Layer 3 of a small transformer language model trained on English Wikipedia (11 layers, counted from 0, width 128).
A neuron's activation on a vector x is GELU(weights . x + bias), where the dot is the dot product.

Input weights of the MLP neurons that the questions are about. A number n stands for n times 0.0039.
n12 (bias -0.011): -6 14 -12 23 39 5 -20 -26 0 -8 -13 14 11 -11 -5 -21 -9 -6 -2 -24 -59 -4 2 2 -2 -14 -19 -2 -8 -1 -33 9 26 44 12 -4 -23 7 -16 -27 6 -4 2 -12 10 23 -20 13 -15 -16 -7 5 -13 6 0 -4 -9 5 -4 44 6 -7 -40 -29 -2 0 21 7 30 -48 18 4 47 15 16 -3 -39 -7 21 15 -4 37 24 -6 42 22 13 -93 -17 -24 -4 -31 -17 -13 45 -29 -3 -9 -18 45 -4 -26 -8 11 0 -1 9 -40 -6 7 30 27 6 -17 17 -15 22 -24 -58 20 31 13 20 5 0 19 13 25
n20 (bias -0.022): 44 -15 28 75 -28 -42 9 -15 -5 29 5 -6 -1 -39 26 66 30 -35 -57 7 -9 -25 -53 6 -25 3 -55 31 -17 -5 43 -36 28 19 65 9 71 3 -15 -20 -33 4 -27 -9 7 -26 -12 37 13 -22 -2 -30 36 -27 18 15 8 8 25 18 60 10 -44 35 -6 -34 14 -12 21 34 -32 -18 -2 19 11 1 37 3 2 -17 0 -15 -2 15 4 -18 -44 -19 3 -15 -31 -10 -31 -5 34 -7 -1 2 27 13 -2 35 11 12 -39 20 18 1 3 -35 3 -32 -19 -11 -4 -10 -11 -24 22 14 -37 7 8 -3 23 1 -4 23
n24 (bias -0.028): 16 7 -20 14 -6 10 2 14 18 -2 -24 8 26 14 18 -14 -5 24 -26 -36 3 -19 -25 -29 -2 25 -23 14 -2 -7 2 -15 -39 26 8 13 45 -51 11 -15 12 -9 -3 -28 17 -18 15 -12 4 -12 1 -26 -8 4 2 5 0 1 12 2 49 23 -12 30 10 -25 30 -4 19 -11 -27 -16 13 23 -19 -8 20 14 0 32 15 1 -3 5 -19 -6 -5 -5 54 -19 -7 9 -3 17 -14 -3 -13 16 3 -23 1 15 -2 -20 -5 10 6 5 -1 21 14 17 -11 -4 -16 23 -36 -20 -2 -8 -3 -10 -1 -17 27 24 12 38
n74 (bias -0.027): 35 -4 -8 20 39 -45 11 -4 -22 0 -25 -41 15 7 -25 6 -3 38 13 1 -75 8 -31 1 27 -40 24 20 13 6 -23 26 13 -14 28 -7 -39 -15 -2 1 -30 -13 60 -34 -36 -10 -51 3 -43 -14 -7 10 -16 -3 -11 10 -15 0 32 21 -1 -16 12 25 -35 -11 6 5 1 -17 -45 8 15 27 23 -17 -32 -29 -11 16 -13 9 19 -3 19 12 -2 -21 0 24 7 7 18 44 -7 6 18 10 11 -26 5 8 -13 -6 -19 -21 6 7 26 8 47 -10 48 -13 -16 3 8 13 -13 25 25 -20 24 12 -1 29 -9 -24
n116 (bias -0.027): 3 -5 3 40 -42 5 -19 -15 29 24 -22 43 7 -10 3 -9 8 -1 -18 26 -19 48 -47 32 -30 29 -1 23 -24 24 -16 -16 8 12 -16 8 -12 -6 -12 -12 -14 15 -12 -15 6 23 -30 11 31 -19 -7 12 43 13 -45 -16 -11 34 -5 1 7 6 4 -9 11 -45 47 12 -1 14 -29 10 24 -2 2 -33 -5 68 12 82 2 8 26 -36 15 6 8 -19 -17 6 25 -22 -40 -2 38 -14 19 37 13 -24 -45 -1 -6 -6 -15 35 -11 -11 -4 -2 28 -39 26 -27 -35 -46 -7 -22 1 18 32 35 -4 35 -12 -40 -35 -26
n147 (bias -0.018): 8 -5 5 41 21 -5 -27 41 -12 20 11 11 10 -39 -21 -7 -5 0 -4 -30 -23 -47 -6 -47 -49 -5 3 1 -6 11 0 -27 35 -21 6 17 1 -2 -36 -33 -16 23 -11 19 17 18 -23 8 -50 -4 1 -8 -16 -3 20 -12 27 9 -34 -3 25 23 -11 10 -7 23 12 -4 -27 -12 25 12 16 10 -12 50 -5 26 11 21 29 9 15 8 12 9 -6 -30 1 -45 -18 1 -9 -1 -6 1 -10 36 36 -2 7 7 18 -4 4 7 -22 -57 8 -38 4 25 -34 -25 31 -13 1 -2 -30 -7 22 -18 3 -1 39 37 22 11
n153 (bias -0.013): 25 -10 -2 34 17 16 7 22 -21 -33 11 -25 13 15 0 5 -23 -8 -7 -3 -39 21 -12 -7 -1 -43 -16 15 3 4 -30 -15 -3 19 0 -1 8 -12 16 -29 -3 45 -16 2 -27 -6 3 14 -35 8 -18 -42 -19 22 -30 66 40 18 -36 17 -14 -11 -10 -32 22 1 -22 2 -4 -1 23 11 4 7 -25 11 24 -45 -5 -6 31 16 -7 11 -8 -28 -14 -11 44 -3 -5 11 1 -4 -1 25 7 28 44 17 5 -21 -22 -6 20 26 -21 9 -2 12 -13 13 -13 -15 14 16 -12 -4 -34 13 12 -6 36 3 18 25 22 26
n218 (bias -0.019): 26 -30 -10 8 -17 7 -18 45 -14 -6 -29 -8 19 8 -35 49 0 -4 -4 33 -30 34 12 -8 -7 24 -48 34 -18 -38 -4 -30 -35 -19 21 11 21 -8 7 3 6 -59 20 -18 -43 21 -7 35 4 -7 -11 -1 13 4 -13 8 21 7 35 8 15 -40 4 30 -49 13 -23 6 44 -6 -32 63 10 -2 31 -16 10 8 36 -31 2 2 -22 20 -3 -15 -39 -24 18 8 36 5 -38 0 -13 14 -2 -16 -4 -4 22 2 -11 13 -7 -31 10 -28 -52 29 21 1 3 -3 12 20 -9 -31 1 22 20 -13 13 -5 -1 -2 28 -8
n235 (bias -0.019): -10 25 -42 39 28 -8 -27 6 -23 -8 46 2 23 21 -39 -20 -21 21 25 -35 -67 -18 10 12 -20 -1 -3 21 26 -6 -30 48 -22 18 37 -44 -10 -35 -9 -1 19 25 32 -12 -13 16 -49 21 3 -1 0 -29 -25 -19 -22 -17 26 -7 -6 6 -12 29 -30 -32 -17 32 -11 36 -26 -34 24 11 -12 19 18 48 35 13 -43 17 20 50 37 11 23 5 18 -27 -12 0 -8 -11 7 29 -26 2 -12 -26 -10 -11 3 -1 -30 -9 2 -15 31 7 -17 19 21 -13 21 -6 -11 -7 -25 -24 17 -24 32 25 4 7 26 27 25 17
n262 (bias -0.011): 8 -35 -13 8 21 -3 -52 -5 -13 17 -8 -16 4 15 9 -39 -2 17 -8 19 19 -44 -14 3 27 14 -4 -8 9 -3 0 -60 -43 21 12 42 5 -21 9 28 -16 -24 -4 0 4 5 6 -8 -24 12 -11 -28 5 13 23 -46 20 -10 -37 -12 16 13 69 -14 -10 33 -18 1 8 -7 11 33 14 -1 13 -9 -32 28 -28 54 14 13 2 -70 40 39 -27 -2 11 8 -9 -6 9 27 -5 2 -7 -11 41 5 2 -16 5 -6 -27 9 15 4 -11 -18 -9 10 23 -5 -10 2 -18 -11 -4 9 0 -21 -21 1 9 23 63 30
n280 (bias -0.014): 2 -41 -34 16 3 4 -21 -43 -40 -1 -15 -5 21 -7 13 -1 44 37 -44 -15 -53 -38 -53 52 -18 29 -23 15 17 -6 -10 2 -19 -19 26 23 9 1 -50 -19 -15 -51 -17 9 8 -5 4 -4 17 -2 -24 -35 -1 49 5 26 5 26 -27 -1 -11 -9 17 10 -20 9 22 -20 -15 -9 18 -17 10 4 -7 7 7 12 9 36 -22 20 28 -32 9 -6 -31 -13 7 -23 10 -6 9 16 35 23 64 -31 14 -11 -17 -7 -10 -4 11 38 38 9 -50 35 13 -23 4 -23 -2 24 11 -50 -9 -22 3 3 21 13 0 26 10 34
n303 (bias -0.031): 8 -4 -31 -19 23 -9 -29 -3 26 21 -22 -13 24 -7 24 14 -41 1 -2 30 23 25 -6 4 24 20 14 15 -1 29 10 -11 -41 -8 53 -39 10 -51 -9 14 -1 -44 11 -26 -30 -11 -13 13 -2 -36 3 -4 23 30 21 -12 -7 -6 22 -7 22 12 -4 -5 -30 -24 42 32 -13 2 42 9 40 8 -2 7 -6 -18 6 13 -5 1 20 -41 -15 57 -1 19 6 -24 43 -7 -20 10 -10 17 14 -9 -5 -19 0 51 2 -34 -28 -7 40 -7 5 -2 21 -11 -6 -14 -12 -40 -31 -4 2 -27 -36 2 2 6 9 -2 24 35
n311 (bias -0.032): 23 -23 -25 -6 3 3 -30 -14 31 2 -17 20 62 -5 19 -48 19 -2 -5 13 24 12 -28 14 16 5 -40 -2 -38 -5 -2 -15 -19 16 25 25 54 -35 -1 -28 -18 18 41 -28 3 -7 16 -7 -4 -33 -17 -22 9 -5 -3 -42 4 -10 -28 6 16 22 -18 29 -26 -42 -27 16 59 -3 -32 2 42 16 -18 9 14 -19 8 51 36 -3 38 -7 0 16 9 15 6 -27 5 -16 -28 27 -6 26 -11 16 -2 -8 29 41 0 -20 -36 12 7 16 -6 24 17 -6 13 -8 -35 12 -41 -15 -9 52 -22 -9 6 -28 21 24 50 39
n319 (bias -0.024): -10 10 -3 63 -16 16 -17 11 16 -6 26 22 35 5 -12 19 38 -26 12 40 60 2 -8 -32 -5 1 -3 19 -59 18 -10 7 -5 15 0 -19 33 -21 -3 17 -11 -15 28 21 21 15 -5 48 7 12 -34 -12 -10 -1 -12 -24 4 -38 -1 5 10 2 -13 -15 -6 -23 -15 -22 -29 8 -26 -26 10 -1 -40 28 -6 55 -10 4 -4 -12 -16 23 0 6 -23 38 -13 -44 -26 -29 15 -18 8 -25 29 29 -13 9 -8 2 -22 -7 -15 -20 17 7 -10 23 -16 4 -3 -26 -53 -34 -7 -18 17 -2 -39 41 2 10 29 -7 1 27
n322 (bias -0.030): -15 17 -33 41 20 -9 -29 -22 -1 2 -31 -28 -1 -18 2 4 -11 15 12 -19 -8 0 19 -26 -10 11 -20 20 -48 1 -15 8 -11 -15 31 -39 23 -17 -15 3 22 -20 -27 -6 -8 9 -35 5 2 -6 18 -6 -34 8 -18 37 65 -13 -29 -12 -16 27 5 -15 -44 -13 -24 5 19 24 46 -18 32 21 20 60 7 1 24 -2 51 49 -6 -6 25 42 -12 10 -13 6 3 -25 -5 31 -5 21 6 22 7 1 15 -8 1 16 9 -13 8 -51 20 -7 -7 -2 -10 7 -20 21 -6 -3 27 -7 -32 -36 12 2 40 -10 15 7
n323 (bias -0.035): 24 -4 -73 -13 -4 -16 13 42 -35 39 -47 0 5 -57 7 -2 -80 26 -36 29 -36 -24 -49 38 22 -16 -27 31 31 -6 -15 -17 -32 -3 -24 -36 18 -18 -15 46 25 0 31 -3 16 61 3 8 -7 -15 -11 -31 -8 74 31 16 21 20 -60 11 -16 10 -27 19 -23 30 46 -27 -8 21 2 18 22 5 6 20 65 -8 -8 -13 44 21 -4 14 -2 -19 1 -5 -8 40 10 -7 -75 -5 9 5 44 4 23 -2 35 -5 -24 -13 15 -16 5 -12 3 33 3 -14 4 -10 0 11 -37 -33 -21 -13 2 14 7 -8 21 38 8 16
n373 (bias -0.035): -25 -15 -10 -52 7 -2 -47 2 18 37 -8 -21 12 -38 -4 15 29 -1 17 -5 -44 -14 -44 40 -11 -11 10 4 -33 -33 -8 -38 7 21 -22 19 0 -18 -19 31 -26 23 0 -1 -18 -17 8 43 -9 -28 7 24 38 -17 -24 37 40 14 -29 3 39 20 -9 -17 25 7 -26 35 -23 23 -39 23 28 -6 -13 -15 6 35 -29 40 40 1 -33 43 16 8 2 -73 9 1 38 23 -19 11 6 -18 -5 -12 16 -14 60 31 11 -27 -21 5 -1 27 -6 -29 33 -18 14 5 17 -17 -39 -28 -19 11 -19 -4 5 2 16 -32 9 -22
n394 (bias -0.033): 19 -3 -12 -34 56 -2 7 3 -11 15 3 -38 -13 -19 -12 -22 -61 21 -11 -7 -26 24 -67 23 32 4 23 -5 -15 -33 -3 -38 33 -14 30 43 36 -13 -25 14 20 27 -15 -22 -2 -20 -29 -8 -1 -20 6 -2 2 -15 17 -46 33 -36 -16 -10 13 -48 34 -30 13 2 20 12 12 32 19 39 4 28 -8 -38 9 -45 5 -31 41 20 -31 -7 13 18 16 1 -23 -17 4 -8 28 23 -16 29 -10 13 21 -18 -19 7 0 -10 -24 -2 49 4 -87 -21 9 -11 37 -30 16 -7 -13 19 -20 20 45 -16 -1 34 3 17 -4 22
n424 (bias -0.024): 1 21 -14 -16 25 -39 28 23 -42 7 -2 -1 -8 42 62 -29 -18 -10 -18 -19 -6 0 -18 21 39 -2 1 30 -35 -6 -13 -39 11 10 17 -39 17 -13 15 -15 6 -43 -39 0 -13 -4 11 28 -11 -18 9 41 29 -46 -5 -4 10 -3 8 4 15 0 31 20 4 -38 33 -17 85 -18 -8 -29 4 12 -12 -28 17 -3 30 23 13 -33 -48 18 -21 18 17 -5 1 12 1 6 2 8 -36 5 19 -22 22 9 -24 1 -1 -3 7 29 10 -39 5 27 17 -45 -10 0 26 1 -11 -50 18 -32 -1 -4 7 6 -21 -27 25 33
n432 (bias -0.028): 35 -56 -4 55 9 -4 9 8 -6 -34 -12 -30 -5 -5 25 9 -21 13 -20 27 -9 11 6 -33 -29 40 11 39 -9 18 -12 -6 -25 31 -27 22 45 -18 19 -4 -1 -24 -38 3 -21 -14 -35 34 -6 -17 -28 -9 -3 15 -17 12 12 4 -44 -13 -10 22 -37 41 -48 -1 -3 21 29 12 -12 17 -10 18 12 20 15 8 -2 21 -17 43 0 24 0 24 -51 -6 -2 1 9 -5 -11 37 -6 -33 60 -17 9 8 7 -23 9 -1 17 -2 -2 -11 -1 65 16 -28 -17 -13 18 -7 -20 -15 -19 -4 -25 -27 10 -6 92 28 7 64
n435 (bias -0.025): -16 11 -27 11 -40 -3 7 22 -25 14 -6 -19 9 -20 58 5 41 -12 -39 1 14 17 -33 33 -21 33 -1 24 -48 -21 -38 4 15 -17 32 -5 -2 1 -49 -8 4 27 13 -25 -13 -2 21 -1 -31 -24 2 12 15 -12 -16 4 1 -7 35 18 -9 -38 1 28 -13 -51 22 17 13 -4 -1 5 14 18 -15 -11 19 9 33 -3 -3 -12 10 -11 -1 -4 -35 18 5 21 29 3 4 8 14 24 11 -7 -21 0 -31 -7 -6 -1 -18 0 -9 -1 -5 -11 59 -33 35 -4 -19 -18 -3 -19 17 28 -2 16 15 14 -19 -13 -8 1
n475 (bias -0.011): 27 9 18 -3 52 -3 -12 1 -36 -9 -24 8 4 20 -9 -14 -9 -12 29 9 -38 -8 11 26 12 1 1 33 9 -18 -25 -49 25 -16 -2 8 -19 -2 7 -18 -13 -5 4 -9 8 -22 -9 10 9 -15 -33 12 25 -1 -32 25 34 37 2 -13 -16 -12 -7 14 14 -8 6 25 -6 -9 -44 15 24 13 17 -42 16 -6 7 -3 -1 13 -39 -11 24 -21 -15 -2 -19 27 16 10 -6 15 -1 -29 -1 -4 27 -4 13 3 3 -7 -17 -62 -8 8 -6 11 14 -37 18 1 19 32 -10 -29 -14 -2 -11 41 -13 21 28 29 2 8
n484 (bias -0.038): -13 4 -20 -24 32 -36 -7 34 16 -2 -12 33 -4 -35 0 -43 -14 -5 -42 17 -67 -40 -30 -22 21 -1 31 -18 -14 -17 8 -21 19 20 36 3 27 -20 -13 -15 12 7 -1 -17 20 -49 -9 -15 15 -20 -67 12 12 13 -49 2 36 12 -25 2 -5 -1 -13 1 17 -8 2 10 41 -21 18 -23 -5 14 -15 -23 0 86 -10 8 -13 -28 -2 8 17 -1 -19 12 -12 -39 17 -2 35 54 21 -12 0 -29 -39 -23 10 -11 38 10 -13 21 35 0 -84 25 40 -22 24 10 12 1 -12 -18 10 33 29 -2 28 38 14 33 -19 19
n496 (bias -0.033): 23 12 -31 29 26 -22 -19 26 18 -16 -1 -13 32 36 -1 1 -26 -27 0 31 10 60 -31 11 23 -8 3 25 -9 -19 19 1 -65 13 5 -17 44 -52 5 30 -5 6 36 -14 -1 13 -60 22 30 -4 -10 -20 -44 46 53 -7 -2 25 2 2 -1 -29 -37 -41 17 34 -13 -19 -43 -20 -10 26 35 1 38 11 8 3 13 7 -13 -3 49 18 -19 44 -3 24 -14 -43 -13 -35 -22 12 2 -8 -10 -29 58 36 21 -27 -2 -5 8 -42 17 -14 -34 36 30 -6 -29 -33 -29 -31 -9 -21 -73 -25 11 1 6 10 -3 54 -8 40
n504 (bias -0.025): 23 -26 -32 60 7 19 25 0 -15 52 7 -7 30 -8 -39 41 -22 30 -22 -50 -49 -13 -47 -8 -21 37 -31 36 19 -24 -24 -11 4 39 -17 5 60 17 -7 -15 -39 -33 20 -10 -3 -6 -2 13 15 11 -22 -33 6 29 -16 8 38 28 1 37 -13 16 -10 -14 23 -20 -24 -3 -4 -8 -5 -5 44 8 10 -2 41 -21 -44 -15 -15 -7 7 -9 -13 27 -23 -27 -7 -20 -29 -21 -2 31 12 -14 38 6 -2 22 -16 -16 -14 -4 1 1 -13 -20 -9 -19 13 17 8 -13 21 -7 -19 -33 4 45 8 -23 23 16 29 27 -20 -3

Each question shows a token from some text and the vector x that enters the MLP there. A number n stands for n times 0.053.

" years": 20 -1 -5 18 24 12 26 -12 -10 12 4 -43 -7 -25 -18 -3 -11 -18 2 4 -1 -14 -7 16 -12 17 32 4 1 -5 -20 18 28 17 -14 13 -8 10 -15 -34 14 -10 -21 37 30 -25 1 -5 38 40 30 13 16 24 21 -23 -24 20 -3 -19 -12 17 29 -25 -20 0 -13 19 -8 -48 28 -15 -12 -22 -5 -18 -30 -35 0 19 -3 -5 20 12 -17 7 11 -3 -28 -2 -23 14 13 4 -22 -13 -7 10 3 -34 -17 -13 24 25 1 -10 9 19 0 13 -40 14 0 32 -13 -5 51 31 21 4 -45 -22 25 -23 7 2 16 10
Which of these neurons fires most? n280

" (": 0 4 -17 -3 2 30 11 5 17 6 -15 -16 -16 -8 4 1 19 -24 -5 -1 26 2 -16 -5 -23 12 -7 3 5 -7 -27 -1 9 -10 -4 3 7 13 6 -12 39 1 -16 -10 -2 -13 -14 -8 18 16 32 -10 30 6 16 9 -10 15 3 -11 -18 14 -3 -6 13 -1 2 -39 -12 -35 -4 -18 -21 -52 15 -3 8 4 1 -8 3 -17 32 -2 -22 -20 -8 23 -14 22 -6 -2 13 -4 14 13 -2 1 -15 -9 -29 3 32 49 -21 -6 -11 10 33 0 -30 18 14 32 -18 -7 91 11 -16 -14 -16 9 18 -55 15 -22 -3 30
Which two neurons fire most, strongest first? n435, n20

" more": 0 -13 -11 0 -12 8 38 -25 4 14 -54 -18 5 -18 -4 -14 12 4 13 -7 -11 -8 -2 5 -14 28 9 33 14 8 -43 42 14 19 -14 -15 11 -11 8 10 30 -23 -14 12 15 0 -31 -31 18 15 30 -5 32 11 19 21 6 24 -20 2 -2 21 4 -31 -23 -2 -3 -17 -32 -29 14 -5 5 -42 22 -2 3 -30 -6 -10 11 -15 30 26 -31 9 2 1 9 27 -4 6 20 13 5 -8 -11 5 -18 -20 -15 -13 44 5 37 -7 -10 1 22 10 -41 23 -1 7 -1 21 27 8 -26 -9 -4 -13 27 -40 -5 -4 -1 -11
Which two neurons fire most, strongest first? n322, n504

"old": -20 9 11 41 11 19 -4 -3 -12 -10 -4 -8 -12 0 -9 -16 -24 -7 12 15 13 -37 3 -6 -11 38 10 5 30 6 -14 16 3 17 -39 14 -29 -1 15 0 11 -5 8 29 5 -19 5 -10 15 9 52 -6 19 14 24 -16 -27 20 11 -17 -8 25 -23 -28 -26 18 -40 3 -21 -24 -10 6 -29 -45 30 12 0 15 -12 13 -14 -12 19 11 -27 12 14 -6 -17 12 -38 6 -3 9 -13 -27 -25 3 -6 -29 21 4 22 42 2 -21 10 31 30 -2 -42 15 -18 44 -24 25 31 25 -21 -6 -28 -16 11 -6 11 15 16 -6
Which of these neurons fires most? n235

"im": 11 16 37 -35 -3 30 13 -13 8 16 -4 2 5 -28 -18 5 10 3 14 -4 24 -10 26 16 -11 6 0 11 11 2 -36 1 2 -15 -29 -13 -32 2 -1 15 34 5 -6 20 21 -17 10 16 0 -2 7 15 38 -21 -13 28 -18 17 -19 -14 1 15 19 -2 23 9 -2 -19 -51 -40 7 -17 -26 -55 4 1 -9 9 -11 -6 21 -41 -19 20 -31 -20 1 4 -2 15 8 10 20 -5 -22 0 -22 3 -22 -38 23 8 38 14 2 -16 4 21 28 -30 -39 23 -3 13 -18 28 37 28 -7 2 -19 2 25 -3 7 -12 6 -6
The most active neuron and its activation: n373, at about 1.1

" |": -3 4 -4 1 -8 35 12 -13 33 27 11 11 13 -10 -36 -14 20 -11 20 -10 17 6 19 3 -2 16 -11 -14 18 7 -35 19 3 5 -7 -4 4 1 8 -16 29 6 3 -6 29 -14 -4 -32 -7 6 9 -4 39 0 13 -8 -32 3 4 -10 -8 12 10 10 -17 -5 -21 -20 -16 -49 -1 -6 -9 -25 7 -11 4 -13 6 -9 0 -12 15 27 -25 -16 0 13 4 -1 -12 8 12 2 -7 -9 -17 -6 -20 -20 -4 9 35 35 -3 1 3 4 7 1 -49 23 -1 34 -13 32 38 7 -7 0 -14 -17 23 -82 16 -4 34 15
Which of these neurons fires most? n311

"F": 8 9 1 -30 1 28 30 3 5 13 -28 1 -2 -10 -4 -30 4 -6 4 2 3 -3 24 -14 -13 0 27 -6 10 -8 -25 25 -12 -6 -26 -5 26 15 4 2 41 2 9 2 -9 3 25 -34 24 11 19 -3 36 3 11 3 -30 13 -1 -12 -13 35 0 21 22 13 24 -15 -17 -43 17 -9 -4 -55 30 -35 1 -1 -18 1 -13 -24 -2 6 -35 -34 42 -5 -1 17 -3 7 11 -15 -3 -18 -25 4 -25 -24 -24 -11 41 28 -18 9 0 -8 -5 9 -13 18 -20 40 1 8 18 20 -19 -29 -2 10 23 -12 -26 22 -3 15
Which of these neurons fires most? n24

" with": 25 -3 10 4 -17 -7 11 18 -11 14 -13 -7 -11 -10 -8 0 6 -2 -1 18 -12 0 12 4 -6 14 1 3 15 1 -38 7 9 7 -10 16 -23 1 11 21 33 -4 -4 6 -3 -11 -10 -13 9 21 27 -20 18 19 21 22 -1 8 -9 -2 -8 28 6 -2 -10 13 -14 -31 -7 -20 8 6 -25 -63 -4 0 7 -25 5 -6 22 -20 2 3 -41 -39 -3 15 11 15 -3 23 6 1 3 22 -21 4 -9 -38 -2 12 27 28 15 -1 -16 18 -7 -9 -49 17 -3 43 -26 23 41 27 1 -19 -9 -16 33 -60 4 -1 18 -8
The most active neuron and its activation: n153, at about 0.82

"s": -11 -9 12 -19 2 21 25 -11 3 1 -17 4 -3 -9 -8 2 -5 9 8 -17 -1 2 5 0 -12 22 0 -18 14 12 -31 13 7 8 -6 -14 -2 27 21 -29 22 -4 -8 26 -2 -5 0 -37 -5 13 -1 -4 23 11 27 0 -31 5 7 -11 -31 7 51 -2 -25 -14 14 -27 -24 -45 6 -18 -7 -62 -1 -16 14 -14 -14 9 -2 -31 9 -12 -24 -4 44 40 2 18 -9 18 19 14 -9 22 7 -4 4 -18 -19 3 42 33 0 16 4 -1 -8 21 -54 14 -7 43 -30 17 39 25 -12 -5 -21 -3 29 -25 7 4 10 7
Which of these neurons fires most? n280

" of": 13 -1 13 -20 -11 37 46 6 -16 14 -21 -15 14 -17 -13 -10 -3 -12 -4 5 -6 -17 9 22 -9 13 -5 4 16 14 -43 7 3 -4 -3 11 -11 0 7 9 38 5 16 9 -1 -5 -10 -10 19 4 5 -8 33 -4 8 10 -15 40 5 10 -16 11 -3 15 3 19 -4 2 17 -46 9 -1 -4 -49 4 0 -22 -20 6 -10 42 -6 7 10 -32 -16 -12 12 -9 -7 -7 -8 -2 17 -4 2 -18 2 -17 -27 -6 8 33 8 11 9 -24 -8 -7 -4 -54 18 -3 19 14 14 40 26 16 -3 -13 -28 29 -66 21 -14 10 7
Which of these neurons fires most? n153

" or": 10 1 14 10 -13 5 35 16 9 9 -19 -26 3 -23 -3 -8 -13 3 -11 3 23 -8 3 2 -3 17 -4 22 27 3 -38 25 15 9 -1 -4 -7 -4 0 25 28 -17 -10 16 5 -15 -21 -22 0 19 30 -3 32 1 9 16 4 18 -14 1 -15 -3 -7 4 -26 14 -3 -20 -14 -39 -7 -10 -24 -68 6 -13 -1 -21 26 -14 12 -14 13 15 -30 -30 5 24 -7 16 -1 15 -1 -3 7 -4 -19 -13 -24 -29 9 -11 32 33 26 -25 11 17 5 -3 -31 23 5 12 0 35 47 32 -12 18 -31 -19 27 -43 1 9 9 -5
Which of these neurons fires most? n323

"ge": 13 16 -17 -5 22 37 11 -18 -19 -4 -15 -8 -3 3 -10 -10 9 -10 22 -11 -2 -6 6 1 -25 12 17 7 31 9 -34 11 23 25 -24 0 11 16 -14 -23 19 14 18 23 -4 -15 -16 -7 4 26 44 2 16 -20 20 -10 -34 35 15 -17 0 15 30 -32 5 -15 -19 -9 -52 -43 10 27 -6 -34 3 -9 -15 -1 0 11 9 -14 5 25 -21 5 39 13 -15 4 -30 -2 19 -6 -8 6 -19 -2 -1 -1 -18 -8 39 28 17 -16 -21 11 7 -23 -45 22 10 26 -24 8 53 -7 -17 -29 -2 -11 6 -33 39 -15 6 7
Which two neurons fire most, strongest first? n147, n235

"ion": 23 1 -7 -29 9 46 22 -24 -3 -11 -28 -12 5 -12 -34 8 10 3 8 -27 6 -19 12 18 -33 20 21 11 11 7 -34 15 1 10 -28 26 -7 6 11 -19 25 12 -18 29 5 -29 -9 -9 8 12 21 -2 48 -6 1 28 -21 6 -4 -7 -6 21 33 -4 6 -15 -11 -18 -15 -59 0 -1 -23 -33 15 -8 -38 6 -8 5 19 -1 -25 4 -14 -6 6 0 3 2 -3 10 18 12 -29 -35 -17 1 -12 -22 14 19 46 15 25 2 7 21 22 -18 -45 29 -9 4 1 -5 34 13 1 3 -9 -26 5 -24 26 4 10 21
Which of these neurons fires most? n373

"p": 2 8 -2 -4 10 25 38 -4 -8 0 -14 16 -45 -15 -9 -8 -24 -5 26 4 19 -6 -10 -22 -8 3 12 -2 16 3 -32 -10 8 10 -31 3 -18 6 1 7 34 -7 -22 2 8 -17 5 -39 -12 1 25 15 33 -19 19 13 -38 5 22 -26 -2 3 15 0 -4 -14 -3 -11 -12 -35 1 8 -10 -66 17 -25 23 21 8 -10 -7 -24 -22 13 -31 -15 24 22 -16 24 7 9 -5 30 -13 -26 2 17 1 -22 11 13 35 39 10 -7 23 0 -7 12 -15 25 1 61 -8 20 35 15 -13 -1 20 -10 3 -8 -20 2 -32 3
Which of these neurons fires most? n424

"erm": 14 3 -23 -3 9 25 22 -17 -8 9 -30 -5 -3 -24 -34 -5 4 -7 13 3 -19 -8 13 20 -17 0 23 8 17 10 -44 24 26 -32 -17 0 3 -8 -6 3 20 13 13 18 7 -11 -23 -5 4 -9 15 -25 42 7 10 8 -48 43 -12 -1 -13 29 18 11 0 -8 -11 -23 -18 -35 -3 -3 8 -38 -17 -10 13 -8 -7 3 41 7 -9 7 -23 12 19 -24 -20 20 -1 0 25 7 -25 -28 -5 12 -15 -14 11 -5 34 6 0 -11 7 16 35 -11 -37 41 15 9 -9 16 62 27 -2 -5 -7 -11 36 -12 -22 -4 -34 -6
The most active neuron and its activation: n74, at about 1.2

"ord": -4 -8 3 8 1 15 13 -6 -3 15 -3 2 -14 -23 -40 -12 -8 -15 16 12 3 -6 17 -8 -15 -3 6 -20 48 12 -27 1 8 5 -32 -8 -19 5 4 2 19 16 0 22 5 -2 14 8 -4 26 18 13 25 -3 14 6 -23 -6 3 -11 21 22 21 -26 24 21 -24 -42 -19 -29 13 -11 -18 -52 5 5 -11 0 27 27 13 -22 -6 12 -26 -18 2 -9 4 -12 -7 2 1 -1 -18 -12 -18 25 -19 -45 18 5 24 10 5 2 24 27 17 -2 -39 28 1 42 -26 -32 76 22 3 -33 4 4 19 -4 -18 -19 29 -6
Which of these neurons fires most? n147

" 0": 5 32 3 2 -12 13 1 -20 18 1 -12 3 -3 -19 -3 -1 30 -7 39 13 7 19 -6 13 -17 15 4 -9 -5 -20 -24 39 -3 23 -23 4 3 16 7 -22 19 4 4 13 18 -23 -11 -23 18 17 45 -17 27 26 4 -6 -8 11 -3 -25 -3 53 -8 -20 -21 -26 2 -16 -15 -25 11 18 -10 -60 13 -18 -21 -3 -22 -3 -13 -8 1 12 -18 -3 19 -14 1 6 -29 7 -1 6 -8 -25 -36 6 -21 -5 -16 -3 39 48 -8 4 -6 14 18 -10 -37 5 -1 47 -27 -9 53 3 -13 -2 -2 2 22 -27 10 -23 2 16
The most active neuron and its activation: n116, at about 0.22

"ies": 20 -9 17 -11 -10 36 11 -28 7 -2 -27 -7 -5 -18 -9 11 -1 0 -2 -5 -19 -7 8 10 -28 35 -6 23 18 5 -11 11 22 18 -7 3 -10 16 1 -13 9 16 -3 46 15 -30 -11 -58 4 -1 7 -21 42 21 25 11 -35 11 -6 -15 -7 21 28 -7 -2 4 0 5 -21 -49 3 -15 -17 -58 19 -26 -4 7 -3 1 15 -17 4 -11 -24 -5 36 6 -7 -10 -25 9 23 31 -14 1 -9 -16 -4 -34 2 -18 41 20 6 12 -1 16 -16 -2 -49 29 -3 22 -17 18 27 28 13 11 -12 -12 17 -25 25 0 11 -3
Which of these neurons fires most? n280

"es": 32 -18 -7 8 -7 29 23 -36 3 -14 -11 6 -14 -9 -1 -17 -3 -15 15 14 -17 1 -1 6 -42 21 -4 24 18 12 -42 11 10 20 -20 -22 11 22 11 -2 33 8 -6 24 17 -5 -7 -26 1 14 2 9 21 9 24 24 -33 0 -6 -15 -26 32 37 2 13 8 3 -2 -31 -49 18 -20 -14 -48 25 -6 2 4 -14 4 5 -27 15 1 -31 -5 8 9 -19 2 -8 -6 26 24 0 -1 11 -12 -29 -25 -19 -19 41 22 8 12 -2 11 -18 21 -41 24 -7 27 -32 8 32 12 -4 -1 -18 -6 27 -14 19 -6 12 1
The three highest activations, in order: n280, n432, n504